Layer 7 of a small transformer language model trained on English Wikipedia (10 layers, counted from 0, width 64).
In attention head 0, each number of a token's query is one row of weights dot the token's vector x. The head spreads its attention over the tokens so far by the softmax of query dot key.

Query weights of the head. A number n stands for (n - 128) times 0.0084.
q0: 116, 174, 149, 159, 144, 116, 130, 188, 128, 126, 150, 84, 183, 146, 136, 134, 122, 162, 112, 127, 122, 129, 159, 167, 160, 116, 123, 142, 131, 118, 124, 124, 111, 131, 143, 133, 149, 93, 117, 97, 137, 110, 131, 162, 143, 134, 133, 133, 66, 92, 100, 105, 106, 135, 145, 105, 113, 148, 102, 118, 107, 126, 116, 132
q1: 117, 129, 140, 156, 150, 127, 96, 154, 134, 88, 123, 122, 126, 92, 125, 114, 105, 93, 112, 141, 105, 163, 141, 112, 149, 121, 135, 154, 121, 141, 160, 131, 146, 100, 109, 122, 131, 122, 149, 150, 116, 127, 111, 146, 108, 88, 118, 130, 150, 155, 145, 136, 153, 105, 139, 120, 46, 134, 157, 135, 122, 130, 121, 74
q2: 149, 177, 162, 151, 130, 171, 104, 150, 151, 113, 109, 115, 131, 123, 139, 147, 107, 152, 129, 139, 131, 128, 150, 153, 132, 120, 108, 140, 132, 140, 157, 106, 170, 119, 130, 147, 143, 111, 81, 136, 119, 100, 136, 147, 113, 115, 119, 104, 118, 134, 127, 133, 149, 111, 138, 132, 90, 124, 131, 162, 98, 129, 127, 122
q3: 150, 124, 105, 145, 142, 116, 132, 120, 143, 137, 122, 156, 85, 103, 115, 130, 92, 93, 123, 128, 151, 132, 98, 129, 103, 132, 103, 128, 123, 133, 163, 122, 169, 147, 108, 161, 114, 137, 136, 133, 126, 144, 121, 122, 113, 120, 122, 149, 157, 119, 141, 102, 147, 111, 120, 93, 126, 110, 148, 119, 116, 125, 115, 128
q4: 143, 105, 131, 144, 126, 132, 123, 131, 125, 138, 134, 149, 109, 107, 124, 115, 101, 110, 121, 139, 142, 118, 131, 123, 107, 156, 133, 109, 112, 126, 143, 163, 135, 154, 138, 150, 127, 108, 142, 117, 144, 143, 118, 133, 117, 123, 108, 152, 134, 133, 136, 122, 146, 115, 139, 106, 109, 110, 145, 120, 159, 147, 113, 138
q5: 127, 85, 120, 143, 118, 120, 118, 121, 97, 139, 127, 141, 145, 114, 128, 130, 138, 109, 142, 124, 119, 126, 106, 107, 117, 158, 133, 97, 151, 135, 106, 156, 83, 134, 139, 121, 133, 137, 144, 114, 135, 124, 147, 118, 128, 125, 138, 120, 130, 133, 117, 119, 118, 145, 119, 121, 115, 120, 130, 110, 147, 125, 139, 159
q6: 114, 194, 116, 119, 130, 142, 141, 122, 162, 131, 130, 100, 134, 165, 109, 158, 142, 150, 121, 112, 163, 129, 129, 151, 127, 70, 117, 149, 109, 90, 152, 78, 158, 134, 126, 124, 114, 150, 99, 126, 113, 134, 127, 117, 144, 157, 141, 103, 126, 122, 140, 144, 104, 128, 110, 162, 155, 123, 105, 136, 70, 105, 158, 99
q7: 129, 156, 132, 110, 119, 142, 123, 116, 118, 130, 122, 97, 108, 116, 89, 146, 129, 112, 116, 127, 139, 119, 140, 159, 143, 126, 131, 163, 118, 99, 127, 132, 147, 154, 120, 149, 118, 135, 126, 122, 139, 155, 125, 143, 131, 116, 89, 116, 105, 132, 109, 132, 142, 108, 161, 124, 108, 112, 142, 97, 156, 137, 106, 132
q8: 147, 136, 144, 121, 122, 137, 120, 125, 119, 112, 125, 134, 126, 126, 140, 115, 123, 156, 122, 123, 124, 127, 144, 113, 135, 155, 115, 136, 129, 164, 125, 125, 141, 115, 121, 107, 124, 98, 142, 161, 118, 121, 139, 153, 136, 121, 126, 130, 111, 125, 142, 120, 152, 144, 120, 133, 131, 141, 123, 140, 116, 145, 130, 117
q9: 137, 71, 153, 146, 169, 136, 138, 145, 122, 134, 147, 175, 134, 127, 156, 131, 102, 121, 114, 126, 115, 123, 98, 106, 86, 134, 121, 95, 132, 155, 133, 197, 108, 118, 154, 143, 153, 149, 140, 121, 142, 94, 135, 151, 111, 118, 144, 140, 158, 135, 138, 103, 140, 126, 126, 107, 150, 140, 109, 145, 129, 132, 143, 132
q10: 137, 148, 131, 105, 97, 133, 122, 120, 142, 113, 110, 119, 144, 141, 143, 111, 129, 142, 103, 123, 108, 128, 144, 90, 153, 108, 133, 136, 119, 120, 118, 108, 103, 141, 117, 119, 91, 114, 117, 144, 138, 116, 156, 135, 106, 154, 125, 116, 131, 119, 142, 150, 125, 139, 108, 112, 112, 149, 122, 152, 121, 135, 106, 106
q11: 125, 150, 136, 85, 118, 98, 106, 125, 179, 99, 124, 124, 114, 165, 138, 111, 110, 165, 100, 117, 117, 148, 124, 103, 102, 94, 90, 157, 122, 145, 128, 108, 141, 113, 124, 135, 161, 108, 110, 174, 93, 131, 154, 158, 98, 117, 160, 109, 156, 127, 168, 145, 174, 187, 112, 153, 177, 159, 94, 169, 52, 130, 138, 95
q12: 134, 110, 145, 132, 97, 161, 127, 163, 123, 165, 125, 179, 149, 145, 166, 151, 118, 124, 132, 153, 118, 134, 124, 95, 74, 140, 102, 104, 123, 143, 135, 186, 90, 119, 144, 132, 140, 155, 144, 124, 154, 140, 132, 175, 126, 103, 154, 119, 140, 145, 101, 133, 159, 145, 149, 129, 108, 136, 93, 146, 143, 117, 179, 132
q13: 132, 181, 117, 116, 128, 128, 99, 126, 199, 145, 102, 116, 90, 152, 68, 156, 146, 131, 131, 109, 140, 149, 128, 164, 131, 114, 129, 125, 156, 124, 147, 93, 165, 173, 117, 117, 99, 131, 71, 122, 84, 151, 115, 109, 150, 147, 117, 116, 153, 124, 132, 151, 127, 154, 134, 146, 161, 127, 130, 119, 95, 121, 124, 145
q14: 124, 109, 152, 117, 124, 144, 106, 126, 85, 113, 121, 117, 144, 116, 130, 138, 124, 141, 137, 148, 122, 136, 134, 126, 112, 111, 124, 124, 150, 120, 132, 167, 165, 103, 123, 140, 134, 136, 145, 124, 144, 117, 120, 145, 128, 138, 136, 93, 145, 137, 175, 119, 129, 123, 122, 145, 122, 149, 111, 165, 133, 135, 122, 120
q15: 134, 143, 178, 114, 158, 155, 93, 127, 142, 109, 136, 175, 103, 124, 124, 137, 140, 103, 140, 97, 128, 129, 129, 120, 92, 147, 85, 84, 125, 146, 139, 142, 96, 174, 178, 144, 130, 144, 178, 129, 142, 127, 132, 140, 150, 84, 193, 126, 111, 168, 103, 92, 149, 123, 154, 97, 164, 149, 133, 164, 107, 147, 133, 119
q16: 120, 161, 119, 135, 161, 124, 141, 109, 165, 135, 138, 174, 129, 115, 109, 165, 153, 97, 158, 119, 152, 137, 129, 141, 131, 143, 97, 115, 120, 121, 127, 124, 137, 138, 130, 138, 142, 106, 138, 120, 124, 128, 131, 114, 150, 106, 152, 105, 91, 154, 75, 107, 113, 121, 145, 151, 131, 90, 124, 117, 128, 102, 127, 150
q17: 150, 98, 118, 157, 114, 171, 194, 137, 68, 132, 135, 140, 106, 143, 178, 125, 87, 107, 121, 120, 120, 136, 112, 104, 136, 134, 153, 160, 137, 111, 101, 130, 75, 116, 158, 136, 137, 119, 158, 151, 160, 170, 122, 131, 86, 98, 138, 135, 115, 86, 82, 131, 121, 108, 202, 98, 113, 106, 134, 138, 173, 118, 139, 135
q18: 153, 80, 149, 101, 149, 137, 151, 120, 103, 127, 136, 125, 91, 134, 130, 112, 145, 141, 135, 88, 99, 100, 82, 122, 145, 120, 142, 130, 119, 143, 114, 135, 90, 174, 135, 136, 125, 148, 114, 163, 193, 73, 159, 131, 115, 167, 146, 116, 125, 128, 106, 100, 90, 111, 157, 105, 132, 149, 138, 143, 144, 125, 151, 143
q19: 158, 81, 142, 135, 133, 166, 138, 168, 117, 135, 117, 178, 107, 113, 165, 104, 138, 147, 140, 123, 135, 102, 92, 153, 133, 156, 102, 123, 136, 162, 105, 135, 75, 114, 118, 81, 126, 95, 149, 137, 137, 140, 128, 142, 166, 111, 158, 154, 142, 128, 118, 139, 152, 118, 125, 115, 122, 129, 145, 159, 153, 118, 145, 151
q20: 109, 111, 110, 132, 122, 104, 145, 122, 77, 124, 116, 146, 144, 115, 181, 153, 139, 121, 134, 134, 97, 164, 125, 66, 143, 135, 122, 112, 87, 154, 91, 149, 134, 131, 83, 111, 79, 131, 154, 125, 154, 92, 157, 120, 106, 124, 56, 176, 100, 171, 148, 121, 104, 122, 113, 68, 143, 141, 107, 123, 147, 154, 131, 143
q21: 137, 114, 147, 125, 72, 146, 133, 159, 137, 145, 134, 94, 140, 103, 141, 137, 82, 158, 100, 117, 117, 45, 135, 105, 146, 182, 158, 169, 123, 121, 145, 163, 91, 126, 125, 163, 135, 108, 115, 130, 132, 132, 130, 146, 103, 134, 127, 93, 119, 116, 99, 141, 116, 182, 159, 134, 30, 95, 165, 122, 175, 151, 110, 120
q22: 114, 164, 95, 141, 112, 140, 134, 134, 115, 103, 122, 129, 109, 135, 124, 92, 128, 106, 106, 140, 151, 121, 142, 156, 69, 125, 138, 166, 176, 119, 176, 131, 89, 135, 158, 104, 139, 91, 134, 135, 106, 132, 137, 85, 93, 134, 150, 121, 174, 79, 114, 138, 148, 111, 96, 83, 151, 157, 159, 105, 86, 114, 142, 110
q23: 100, 144, 144, 109, 80, 123, 150, 110, 133, 99, 141, 122, 132, 121, 150, 149, 106, 94, 124, 120, 150, 158, 128, 146, 79, 95, 102, 148, 115, 118, 102, 136, 63, 167, 123, 171, 138, 159, 152, 136, 126, 146, 114, 79, 103, 96, 124, 105, 134, 127, 76, 139, 133, 132, 153, 64, 114, 138, 108, 109, 112, 167, 123, 140
q24: 83, 106, 128, 157, 160, 110, 133, 111, 175, 140, 142, 166, 59, 123, 143, 95, 146, 98, 135, 135, 143, 112, 106, 115, 137, 119, 116, 177, 102, 173, 140, 145, 221, 82, 146, 132, 139, 92, 136, 110, 122, 88, 97, 182, 128, 171, 161, 89, 154, 213, 140, 113, 124, 130, 136, 113, 201, 104, 142, 132, 77, 152, 134, 114
q25: 117, 133, 116, 120, 125, 181, 120, 113, 117, 115, 130, 155, 112, 131, 163, 140, 146, 158, 121, 79, 159, 119, 62, 118, 147, 44, 123, 132, 113, 49, 134, 154, 164, 127, 111, 166, 177, 112, 125, 102, 138, 160, 84, 152, 126, 131, 113, 104, 149, 139, 202, 130, 145, 136, 139, 141, 81, 78, 106, 127, 93, 181, 162, 158
q26: 129, 159, 109, 96, 135, 164, 157, 120, 121, 173, 114, 147, 142, 133, 97, 119, 109, 166, 130, 142, 83, 109, 147, 142, 130, 148, 91, 152, 138, 157, 117, 186, 125, 101, 166, 188, 148, 140, 154, 109, 185, 112, 112, 95, 151, 150, 105, 130, 193, 131, 174, 91, 121, 177, 153, 171, 185, 111, 105, 62, 141, 99, 164, 159
q27: 152, 145, 182, 157, 172, 144, 125, 176, 78, 127, 180, 123, 61, 126, 115, 81, 129, 109, 177, 169, 175, 132, 147, 147, 104, 115, 65, 106, 124, 120, 168, 137, 127, 167, 196, 128, 134, 137, 143, 151, 129, 123, 129, 159, 128, 167, 188, 103, 143, 147, 95, 122, 158, 85, 95, 138, 78, 157, 136, 103, 88, 166, 146, 116
q28: 129, 132, 133, 106, 102, 181, 145, 93, 146, 90, 162, 122, 127, 167, 72, 103, 169, 162, 120, 92, 150, 134, 176, 137, 174, 184, 156, 126, 123, 150, 121, 140, 102, 152, 105, 86, 138, 117, 152, 135, 72, 92, 105, 172, 126, 166, 96, 155, 125, 156, 170, 149, 199, 130, 152, 103, 149, 167, 98, 105, 129, 180, 67, 109
q29: 147, 177, 141, 83, 121, 156, 109, 164, 161, 112, 7, 138, 112, 133, 105, 99, 113, 136, 84, 76, 96, 104, 72, 62, 120, 140, 85, 117, 176, 182, 171, 105, 151, 165, 167, 109, 47, 99, 103, 110, 141, 115, 116, 139, 97, 132, 126, 98, 78, 103, 163, 118, 115, 157, 120, 142, 156, 127, 124, 154, 113, 141, 189, 80
q30: 144, 180, 192, 117, 174, 102, 85, 137, 93, 160, 97, 119, 126, 106, 110, 96, 96, 150, 113, 135, 143, 142, 160, 135, 154, 152, 122, 149, 98, 144, 98, 142, 139, 142, 179, 108, 141, 157, 107, 139, 146, 145, 153, 80, 164, 125, 88, 172, 190, 59, 107, 125, 83, 170, 146, 130, 157, 111, 79, 128, 102, 156, 137, 97
q31: 181, 115, 103, 147, 81, 86, 161, 141, 87, 96, 170, 99, 103, 132, 128, 131, 110, 163, 66, 117, 92, 199, 153, 106, 179, 130, 142, 84, 59, 126, 97, 95, 125, 115, 152, 138, 176, 129, 134, 135, 130, 148, 97, 91, 131, 161, 162, 38, 89, 160, 107, 155, 123, 171, 114, 135, 121, 136, 135, 88, 139, 123, 128, 130

Each question shows a short text with each token's key, already scaled and adjusted for position as the last token sees it. A number n stands for (n - 128) times 0.0051.

Then comes the last token's vector x. A number n stands for (n - 128) times 0.034.

0 ");": 122, 124, 138, 121, 135, 117, 119, 133, 129, 142, 124, 116, 136, 110, 122, 144, 138, 147, 152, 156, 164, 109, 130, 153, 134, 193, 119, 102, 113, 144, 105, 114
1 "\n": 130, 125, 136, 130, 132, 125, 122, 122, 137, 148, 124, 130, 149, 113, 121, 146, 150, 159, 155, 166, 145, 99, 149, 141, 169, 155, 97, 122, 98, 148, 134, 133
2 "\n": 132, 128, 134, 133, 133, 125, 122, 122, 136, 148, 124, 129, 148, 113, 121, 146, 145, 159, 151, 168, 142, 98, 149, 140, 175, 157, 102, 131, 92, 138, 134, 130
3 "S": 128, 127, 130, 124, 131, 125, 131, 133, 130, 134, 124, 127, 139, 120, 137, 139, 147, 134, 148, 159, 133, 83, 141, 127, 146, 179, 94, 114, 79, 111, 128, 112
4 "ound": 127, 132, 131, 135, 130, 124, 134, 126, 131, 142, 121, 133, 146, 117, 134, 139, 151, 127, 150, 164, 155, 64, 144, 116, 141, 141, 132, 115, 82, 132, 107, 144
5 " samp": 119, 128, 126, 138, 140, 127, 125, 134, 132, 142, 122, 127, 143, 114, 132, 139, 161, 129, 158, 141, 156, 80, 163, 151, 159, 152, 112, 122, 90, 144, 133, 122
6 "le": 120, 122, 120, 137, 141, 136, 119, 129, 126, 147, 124, 120, 138, 108, 130, 140, 147, 140, 168, 151, 137, 94, 147, 143, 173, 161, 129, 111, 89, 140, 143, 108
7 "\n": 130, 123, 119, 126, 132, 136, 125, 122, 124, 149, 123, 124, 150, 112, 122, 142, 147, 152, 161, 160, 146, 100, 166, 133, 171, 156, 99, 132, 104, 144, 144, 128
x: 146, 165, 110, 144, 175, 155, 124, 149, 129, 164, 155, 167, 87, 105, 237, 104, 138, 129, 141, 122, 138, 99, 87, 152, 120, 125, 111, 109, 131, 152, 117, 123, 119, 139, 109, 100, 119, 112, 132, 153, 136, 124, 123, 131, 142, 89, 152, 124, 104, 151, 94, 135, 110, 123, 123, 96, 146, 87, 122, 125, 129, 121, 138, 148
Which token does the last token look at most? 2 "\n"

0 "\n": 125, 123, 138, 123, 132, 119, 119, 126, 142, 153, 122, 127, 153, 104, 121, 149, 153, 164, 167, 175, 148, 92, 163, 144, 178, 172, 96, 129, 81, 142, 131, 132
1 "\n": 131, 122, 139, 129, 135, 120, 120, 125, 140, 154, 122, 127, 153, 105, 121, 149, 153, 164, 167, 176, 149, 92, 163, 144, 178, 172, 96, 129, 81, 142, 131, 132
2 "====": 140, 127, 144, 130, 139, 114, 120, 124, 134, 159, 123, 121, 145, 101, 139, 149, 140, 141, 165, 164, 156, 67, 166, 120, 159, 163, 103, 145, 67, 124, 113, 128
3 " M": 129, 124, 135, 126, 132, 125, 132, 132, 122, 139, 128, 125, 147, 119, 140, 138, 141, 127, 153, 149, 151, 72, 170, 106, 134, 177, 108, 125, 37, 114, 134, 137
4 "em": 124, 134, 130, 135, 137, 129, 129, 129, 129, 145, 121, 130, 139, 115, 137, 141, 151, 143, 146, 159, 129, 42, 173, 122, 157, 148, 134, 80, 78, 101, 128, 144
5 "ph": 123, 126, 126, 138, 137, 130, 124, 127, 130, 145, 122, 126, 140, 116, 133, 142, 156, 133, 159, 166, 134, 36, 168, 134, 161, 136, 101, 78, 104, 127, 123, 112
6 "is": 122, 122, 118, 135, 141, 140, 119, 126, 120, 147, 126, 117, 138, 104, 130, 145, 147, 143, 154, 152, 135, 71, 180, 154, 193, 168, 111, 107, 79, 127, 135, 131
7 " 90": 127, 126, 122, 136, 140, 130, 130, 131, 120, 136, 126, 122, 142, 129, 138, 144, 124, 135, 153, 159, 146, 95, 200, 153, 155, 190, 116, 136, 76, 161, 114, 97
x: 175, 120, 121, 153, 141, 132, 124, 172, 104, 157, 162, 143, 112, 117, 176, 120, 104, 170, 130, 140, 128, 74, 100, 123, 116, 114, 137, 108, 114, 123, 133, 117, 132, 147, 135, 120, 113, 119, 131, 124, 140, 109, 87, 122, 132, 134, 99, 119, 118, 139, 96, 125, 95, 122, 116, 81, 143, 108, 141, 92, 113, 157, 174, 124
Which token does the last token look at most, and with what share of its attention? 1 "\n", with about 30%

0 "f": 126, 122, 136, 120, 131, 116, 124, 136, 133, 137, 125, 120, 130, 119, 131, 136, 138, 135, 168, 151, 131, 102, 175, 134, 186, 170, 95, 105, 136, 167, 129, 139
1 "lem": 130, 122, 140, 126, 137, 117, 122, 134, 133, 140, 126, 121, 135, 113, 128, 142, 138, 141, 162, 155, 140, 104, 158, 143, 187, 185, 106, 104, 129, 166, 119, 135
2 "el": 136, 127, 141, 133, 144, 121, 115, 134, 129, 142, 126, 115, 133, 113, 129, 140, 138, 142, 157, 142, 145, 101, 172, 147, 178, 181, 101, 100, 131, 164, 122, 134
3 "i": 135, 134, 137, 140, 147, 124, 115, 134, 128, 144, 126, 112, 136, 113, 127, 141, 141, 138, 158, 143, 150, 102, 178, 158, 185, 164, 101, 107, 139, 150, 129, 111
4 " s": 130, 129, 131, 132, 134, 128, 124, 135, 129, 131, 129, 124, 134, 132, 129, 139, 131, 142, 142, 149, 141, 117, 173, 165, 159, 175, 117, 93, 154, 183, 118, 93
5 "az": 120, 127, 126, 137, 136, 127, 124, 128, 133, 140, 126, 129, 137, 121, 136, 137, 145, 126, 159, 146, 146, 80, 159, 114, 168, 147, 109, 95, 114, 182, 133, 173
6 "l": 119, 124, 118, 134, 137, 134, 125, 127, 127, 141, 127, 124, 142, 122, 128, 126, 144, 125, 184, 145, 136, 111, 153, 111, 191, 161, 131, 81, 134, 164, 121, 136
7 "ar": 129, 118, 115, 128, 136, 142, 117, 123, 127, 146, 127, 118, 137, 115, 129, 139, 142, 138, 162, 148, 137, 97, 165, 129, 196, 159, 110, 90, 143, 162, 126, 125
x: 138, 117, 129, 148, 140, 139, 149, 133, 132, 151, 128, 165, 100, 108, 158, 122, 106, 125, 117, 109, 125, 97, 104, 104, 121, 123, 144, 125, 103, 159, 114, 144, 110, 142, 133, 116, 112, 118, 123, 111, 115, 109, 104, 145, 134, 111, 90, 123, 132, 147, 114, 124, 125, 111, 142, 42, 149, 113, 122, 96, 127, 149, 115, 137
Which token does the last token look at most, and with what share of its attention? 3 "i", with about 30%

0 "change": 126, 123, 136, 115, 128, 111, 123, 134, 145, 146, 118, 125, 143, 110, 136, 149, 145, 134, 182, 173, 161, 78, 152, 117, 168, 183, 143, 135, 124, 170, 163, 94
1 "ably": 134, 117, 143, 122, 142, 111, 113, 137, 146, 151, 122, 120, 138, 104, 137, 149, 142, 141, 186, 166, 143, 93, 164, 116, 187, 184, 119, 123, 127, 169, 156, 108
2 " with": 139, 129, 145, 134, 152, 116, 106, 142, 143, 161, 119, 113, 138, 96, 138, 156, 151, 147, 182, 161, 159, 86, 149, 129, 176, 167, 93, 119, 117, 169, 144, 111
3 " '": 130, 133, 139, 130, 140, 120, 124, 129, 142, 153, 120, 135, 148, 116, 149, 161, 145, 145, 160, 183, 171, 60, 155, 138, 159, 137, 91, 138, 111, 179, 138, 140
4 "en": 125, 134, 134, 135, 136, 127, 125, 123, 132, 141, 125, 128, 134, 120, 143, 139, 138, 123, 169, 173, 135, 48, 187, 96, 125, 142, 91, 108, 87, 162, 144, 146
5 "str": 129, 130, 133, 132, 130, 123, 134, 133, 132, 125, 130, 129, 140, 126, 137, 127, 148, 114, 161, 143, 153, 61, 190, 123, 187, 138, 78, 91, 101, 168, 137, 124
6 "ü": 123, 121, 117, 139, 141, 136, 116, 127, 129, 146, 127, 118, 137, 116, 136, 142, 139, 137, 158, 139, 148, 77, 188, 137, 195, 134, 90, 89, 112, 186, 146, 121
7 "man": 131, 119, 114, 129, 137, 143, 118, 121, 125, 148, 125, 118, 141, 119, 131, 143, 130, 140, 150, 149, 146, 74, 205, 120, 193, 169, 115, 98, 130, 165, 130, 152
x: 135, 134, 124, 145, 136, 158, 142, 150, 116, 145, 142, 154, 107, 114, 146, 106, 100, 129, 124, 121, 140, 111, 119, 103, 111, 120, 152, 109, 143, 148, 120, 119, 123, 132, 142, 106, 128, 121, 151, 119, 127, 124, 109, 145, 149, 122, 81, 128, 129, 130, 104, 124, 106, 109, 133, 40, 154, 116, 126, 121, 119, 156, 130, 150
Which token does the last token look at most, and with what share of its attention? 2 " with", with about 30%

0 "ğ": 125, 118, 135, 119, 131, 114, 120, 131, 136, 136, 127, 118, 131, 116, 138, 133, 138, 133, 165, 151, 145, 66, 190, 129, 181, 162, 109, 128, 150, 139, 137, 107
1 "lam": 133, 121, 142, 122, 137, 114, 118, 132, 139, 142, 124, 119, 138, 110, 135, 138, 142, 135, 167, 150, 156, 70, 172, 130, 181, 182, 112, 117, 142, 140, 127, 113
2 "a.": 138, 127, 141, 132, 143, 118, 115, 132, 131, 144, 130, 111, 133, 105, 133, 135, 133, 147, 162, 151, 151, 90, 169, 142, 182, 199, 109, 129, 118, 131, 130, 108
3 "\"": 134, 131, 133, 132, 138, 124, 125, 126, 128, 143, 134, 120, 139, 110, 127, 139, 132, 151, 162, 163, 153, 92, 144, 134, 158, 216, 99, 123, 102, 145, 124, 125
4 "B": 127, 130, 133, 130, 136, 124, 130, 131, 125, 139, 129, 125, 145, 120, 137, 136, 139, 132, 154, 148, 149, 86, 146, 105, 132, 218, 110, 93, 100, 124, 94, 121
5 "a": 124, 131, 126, 135, 139, 133, 124, 128, 122, 140, 132, 120, 137, 113, 131, 132, 131, 135, 168, 152, 137, 92, 164, 123, 169, 213, 138, 106, 97, 131, 123, 148
6 "ğ": 126, 125, 124, 128, 135, 133, 128, 128, 119, 129, 135, 120, 135, 123, 132, 131, 124, 137, 142, 132, 146, 93, 201, 140, 157, 198, 138, 88, 114, 163, 120, 133
7 "l": 130, 121, 119, 126, 135, 140, 122, 127, 121, 140, 128, 119, 138, 115, 133, 135, 145, 134, 165, 136, 142, 76, 177, 134, 176, 190, 116, 82, 137, 125, 129, 140
x: 150, 127, 123, 164, 119, 146, 175, 123, 132, 147, 143, 175, 112, 111, 149, 111, 111, 109, 123, 116, 122, 108, 104, 120, 105, 102, 141, 102, 114, 122, 117, 129, 126, 128, 132, 102, 109, 107, 130, 114, 118, 92, 86, 117, 127, 103, 111, 120, 155, 144, 111, 148, 135, 116, 147, 51, 162, 123, 119, 110, 128, 138, 135, 157
Which token does the last token look at most? 2 "a."

0 "es": 123, 120, 135, 116, 133, 114, 117, 136, 142, 141, 123, 119, 137, 116, 130, 144, 140, 134, 168, 153, 146, 103, 163, 128, 187, 156, 92, 132, 122, 169, 128, 123
1 " used": 134, 121, 141, 120, 136, 112, 119, 136, 146, 148, 118, 124, 144, 105, 138, 154, 143, 141, 165, 160, 162, 90, 144, 119, 166, 153, 119, 135, 107, 167, 133, 110
2 " th": 131, 132, 134, 124, 127, 124, 129, 125, 146, 134, 125, 138, 142, 123, 137, 137, 148, 128, 160, 161, 150, 72, 161, 129, 141, 141, 110, 130, 97, 184, 150, 128
3 "in": 132, 135, 138, 136, 139, 123, 121, 131, 139, 142, 123, 127, 135, 110, 135, 138, 147, 138, 160, 155, 146, 71, 169, 127, 171, 130, 113, 105, 107, 159, 144, 145
4 " ste": 123, 133, 131, 139, 136, 129, 121, 130, 139, 142, 121, 129, 139, 119, 134, 145, 150, 137, 168, 153, 139, 99, 165, 142, 156, 128, 111, 111, 108, 195, 146, 111
5 "el": 122, 130, 128, 140, 139, 130, 120, 131, 132, 138, 125, 123, 135, 116, 132, 133, 141, 127, 163, 154, 145, 88, 176, 135, 176, 130, 112, 103, 104, 178, 139, 139
6 " str": 127, 126, 122, 135, 136, 130, 124, 132, 134, 140, 122, 129, 141, 119, 132, 136, 154, 128, 168, 146, 148, 95, 183, 138, 153, 144, 97, 112, 118, 181, 141, 113
7 "ings": 130, 118, 116, 132, 138, 138, 118, 126, 134, 147, 125, 124, 139, 112, 134, 142, 146, 139, 161, 151, 149, 83, 163, 126, 181, 137, 112, 103, 116, 172, 140, 140
x: 156, 104, 140, 119, 162, 127, 130, 146, 122, 143, 125, 149, 75, 116, 171, 112, 124, 107, 124, 113, 141, 93, 105, 82, 107, 143, 142, 90, 120, 166, 111, 115, 134, 129, 159, 115, 114, 113, 125, 130, 139, 127, 132, 130, 149, 116, 75, 123, 109, 147, 112, 102, 130, 121, 113, 66, 132, 108, 129, 111, 121, 135, 128, 124
Which token does the last token look at most, and with what share of its attention? 1 " used", with about 20%

0 " such": 126, 118, 136, 117, 133, 114, 121, 135, 146, 146, 124, 125, 137, 104, 139, 146, 146, 143, 159, 150, 144, 82, 164, 115, 162, 159, 102, 118, 108, 144, 144, 118
1 " as": 135, 120, 143, 126, 142, 113, 114, 141, 145, 153, 121, 119, 134, 104, 135, 148, 150, 143, 173, 144, 148, 98, 149, 125, 161, 151, 97, 134, 136, 152, 157, 116
2 " the": 135, 128, 138, 131, 147, 120, 112, 138, 140, 153, 124, 116, 141, 104, 140, 152, 147, 145, 166, 152, 155, 82, 145, 129, 128, 151, 99, 116, 110, 159, 144, 124
3 " guitar": 132, 134, 139, 130, 137, 122, 128, 134, 137, 143, 122, 131, 144, 115, 139, 148, 146, 137, 149, 149, 164, 65, 141, 135, 129, 157, 146, 118, 103, 161, 157, 130
4 " —": 124, 137, 129, 142, 148, 129, 112, 132, 131, 149, 125, 115, 137, 108, 133, 144, 140, 145, 170, 149, 152, 105, 156, 136, 166, 178, 115, 123, 122, 152, 147, 115
5 " in": 121, 128, 125, 135, 136, 133, 117, 124, 133, 146, 123, 118, 137, 118, 131, 148, 140, 141, 159, 164, 150, 89, 130, 111, 164, 176, 88, 132, 131, 151, 115, 128
6 " that": 124, 119, 119, 130, 141, 139, 115, 127, 131, 153, 125, 118, 137, 109, 140, 147, 152, 131, 156, 144, 160, 66, 137, 106, 156, 133, 89, 124, 136, 118, 147, 125
7 " it": 135, 114, 111, 131, 138, 149, 108, 121, 129, 156, 128, 116, 136, 100, 138, 146, 148, 144, 170, 153, 138, 85, 147, 109, 153, 156, 100, 121, 120, 122, 145, 118
x: 137, 98, 136, 123, 156, 166, 108, 125, 95, 169, 117, 135, 60, 107, 190, 125, 150, 117, 155, 123, 154, 113, 94, 122, 106, 123, 155, 124, 106, 140, 83, 145, 149, 128, 139, 113, 139, 114, 114, 123, 135, 140, 168, 137, 103, 135, 98, 125, 157, 103, 114, 114, 117, 129, 130, 78, 116, 127, 128, 145, 141, 140, 144, 138
Which token does the last token look at most? 4 " —"

0 " FC": 126, 124, 133, 123, 130, 119, 125, 131, 133, 135, 121, 123, 134, 126, 128, 135, 133, 133, 159, 160, 138, 90, 171, 129, 172, 175, 128, 122, 178, 139, 146, 112
1 " (202": 128, 127, 130, 125, 125, 127, 129, 122, 131, 130, 126, 127, 127, 136, 137, 131, 129, 130, 153, 145, 118, 94, 174, 94, 162, 139, 114, 148, 183, 145, 171, 109
2 "1)": 137, 126, 140, 131, 141, 119, 119, 132, 133, 147, 127, 118, 139, 104, 130, 139, 144, 138, 165, 149, 154, 81, 154, 122, 161, 185, 123, 109, 115, 133, 149, 122
3 " ===": 131, 133, 131, 138, 143, 125, 120, 129, 131, 152, 125, 121, 144, 102, 130, 144, 148, 150, 164, 158, 149, 92, 143, 123, 142, 193, 106, 110, 114, 117, 123, 116
4 "\n": 124, 132, 124, 135, 139, 131, 120, 124, 129, 152, 125, 123, 148, 107, 123, 145, 149, 163, 153, 155, 142, 94, 153, 137, 152, 180, 91, 109, 100, 120, 126, 135
5 "After": 119, 129, 123, 137, 145, 137, 113, 128, 128, 150, 125, 116, 142, 109, 134, 145, 141, 148, 146, 148, 159, 76, 152, 141, 158, 179, 120, 113, 101, 125, 122, 106
6 " a": 126, 121, 121, 134, 140, 140, 110, 128, 129, 145, 129, 110, 136, 110, 137, 146, 148, 138, 157, 139, 157, 64, 133, 130, 157, 170, 109, 108, 107, 136, 145, 112
7 " season": 130, 123, 120, 129, 136, 138, 119, 126, 126, 145, 125, 119, 141, 115, 133, 150, 140, 142, 143, 145, 170, 67, 122, 132, 154, 164, 146, 114, 88, 152, 151, 126
x: 135, 102, 147, 136, 183, 159, 88, 123, 112, 135, 140, 147, 132, 126, 155, 109, 150, 118, 155, 143, 140, 97, 86, 97, 109, 79, 135, 97, 117, 136, 85, 104, 148, 134, 125, 123, 117, 122, 134, 115, 164, 127, 126, 135, 139, 124, 89, 133, 135, 166, 107, 98, 125, 129, 139, 77, 132, 131, 96, 131, 150, 120, 142, 151
Which token does the last token look at most? 6 " a"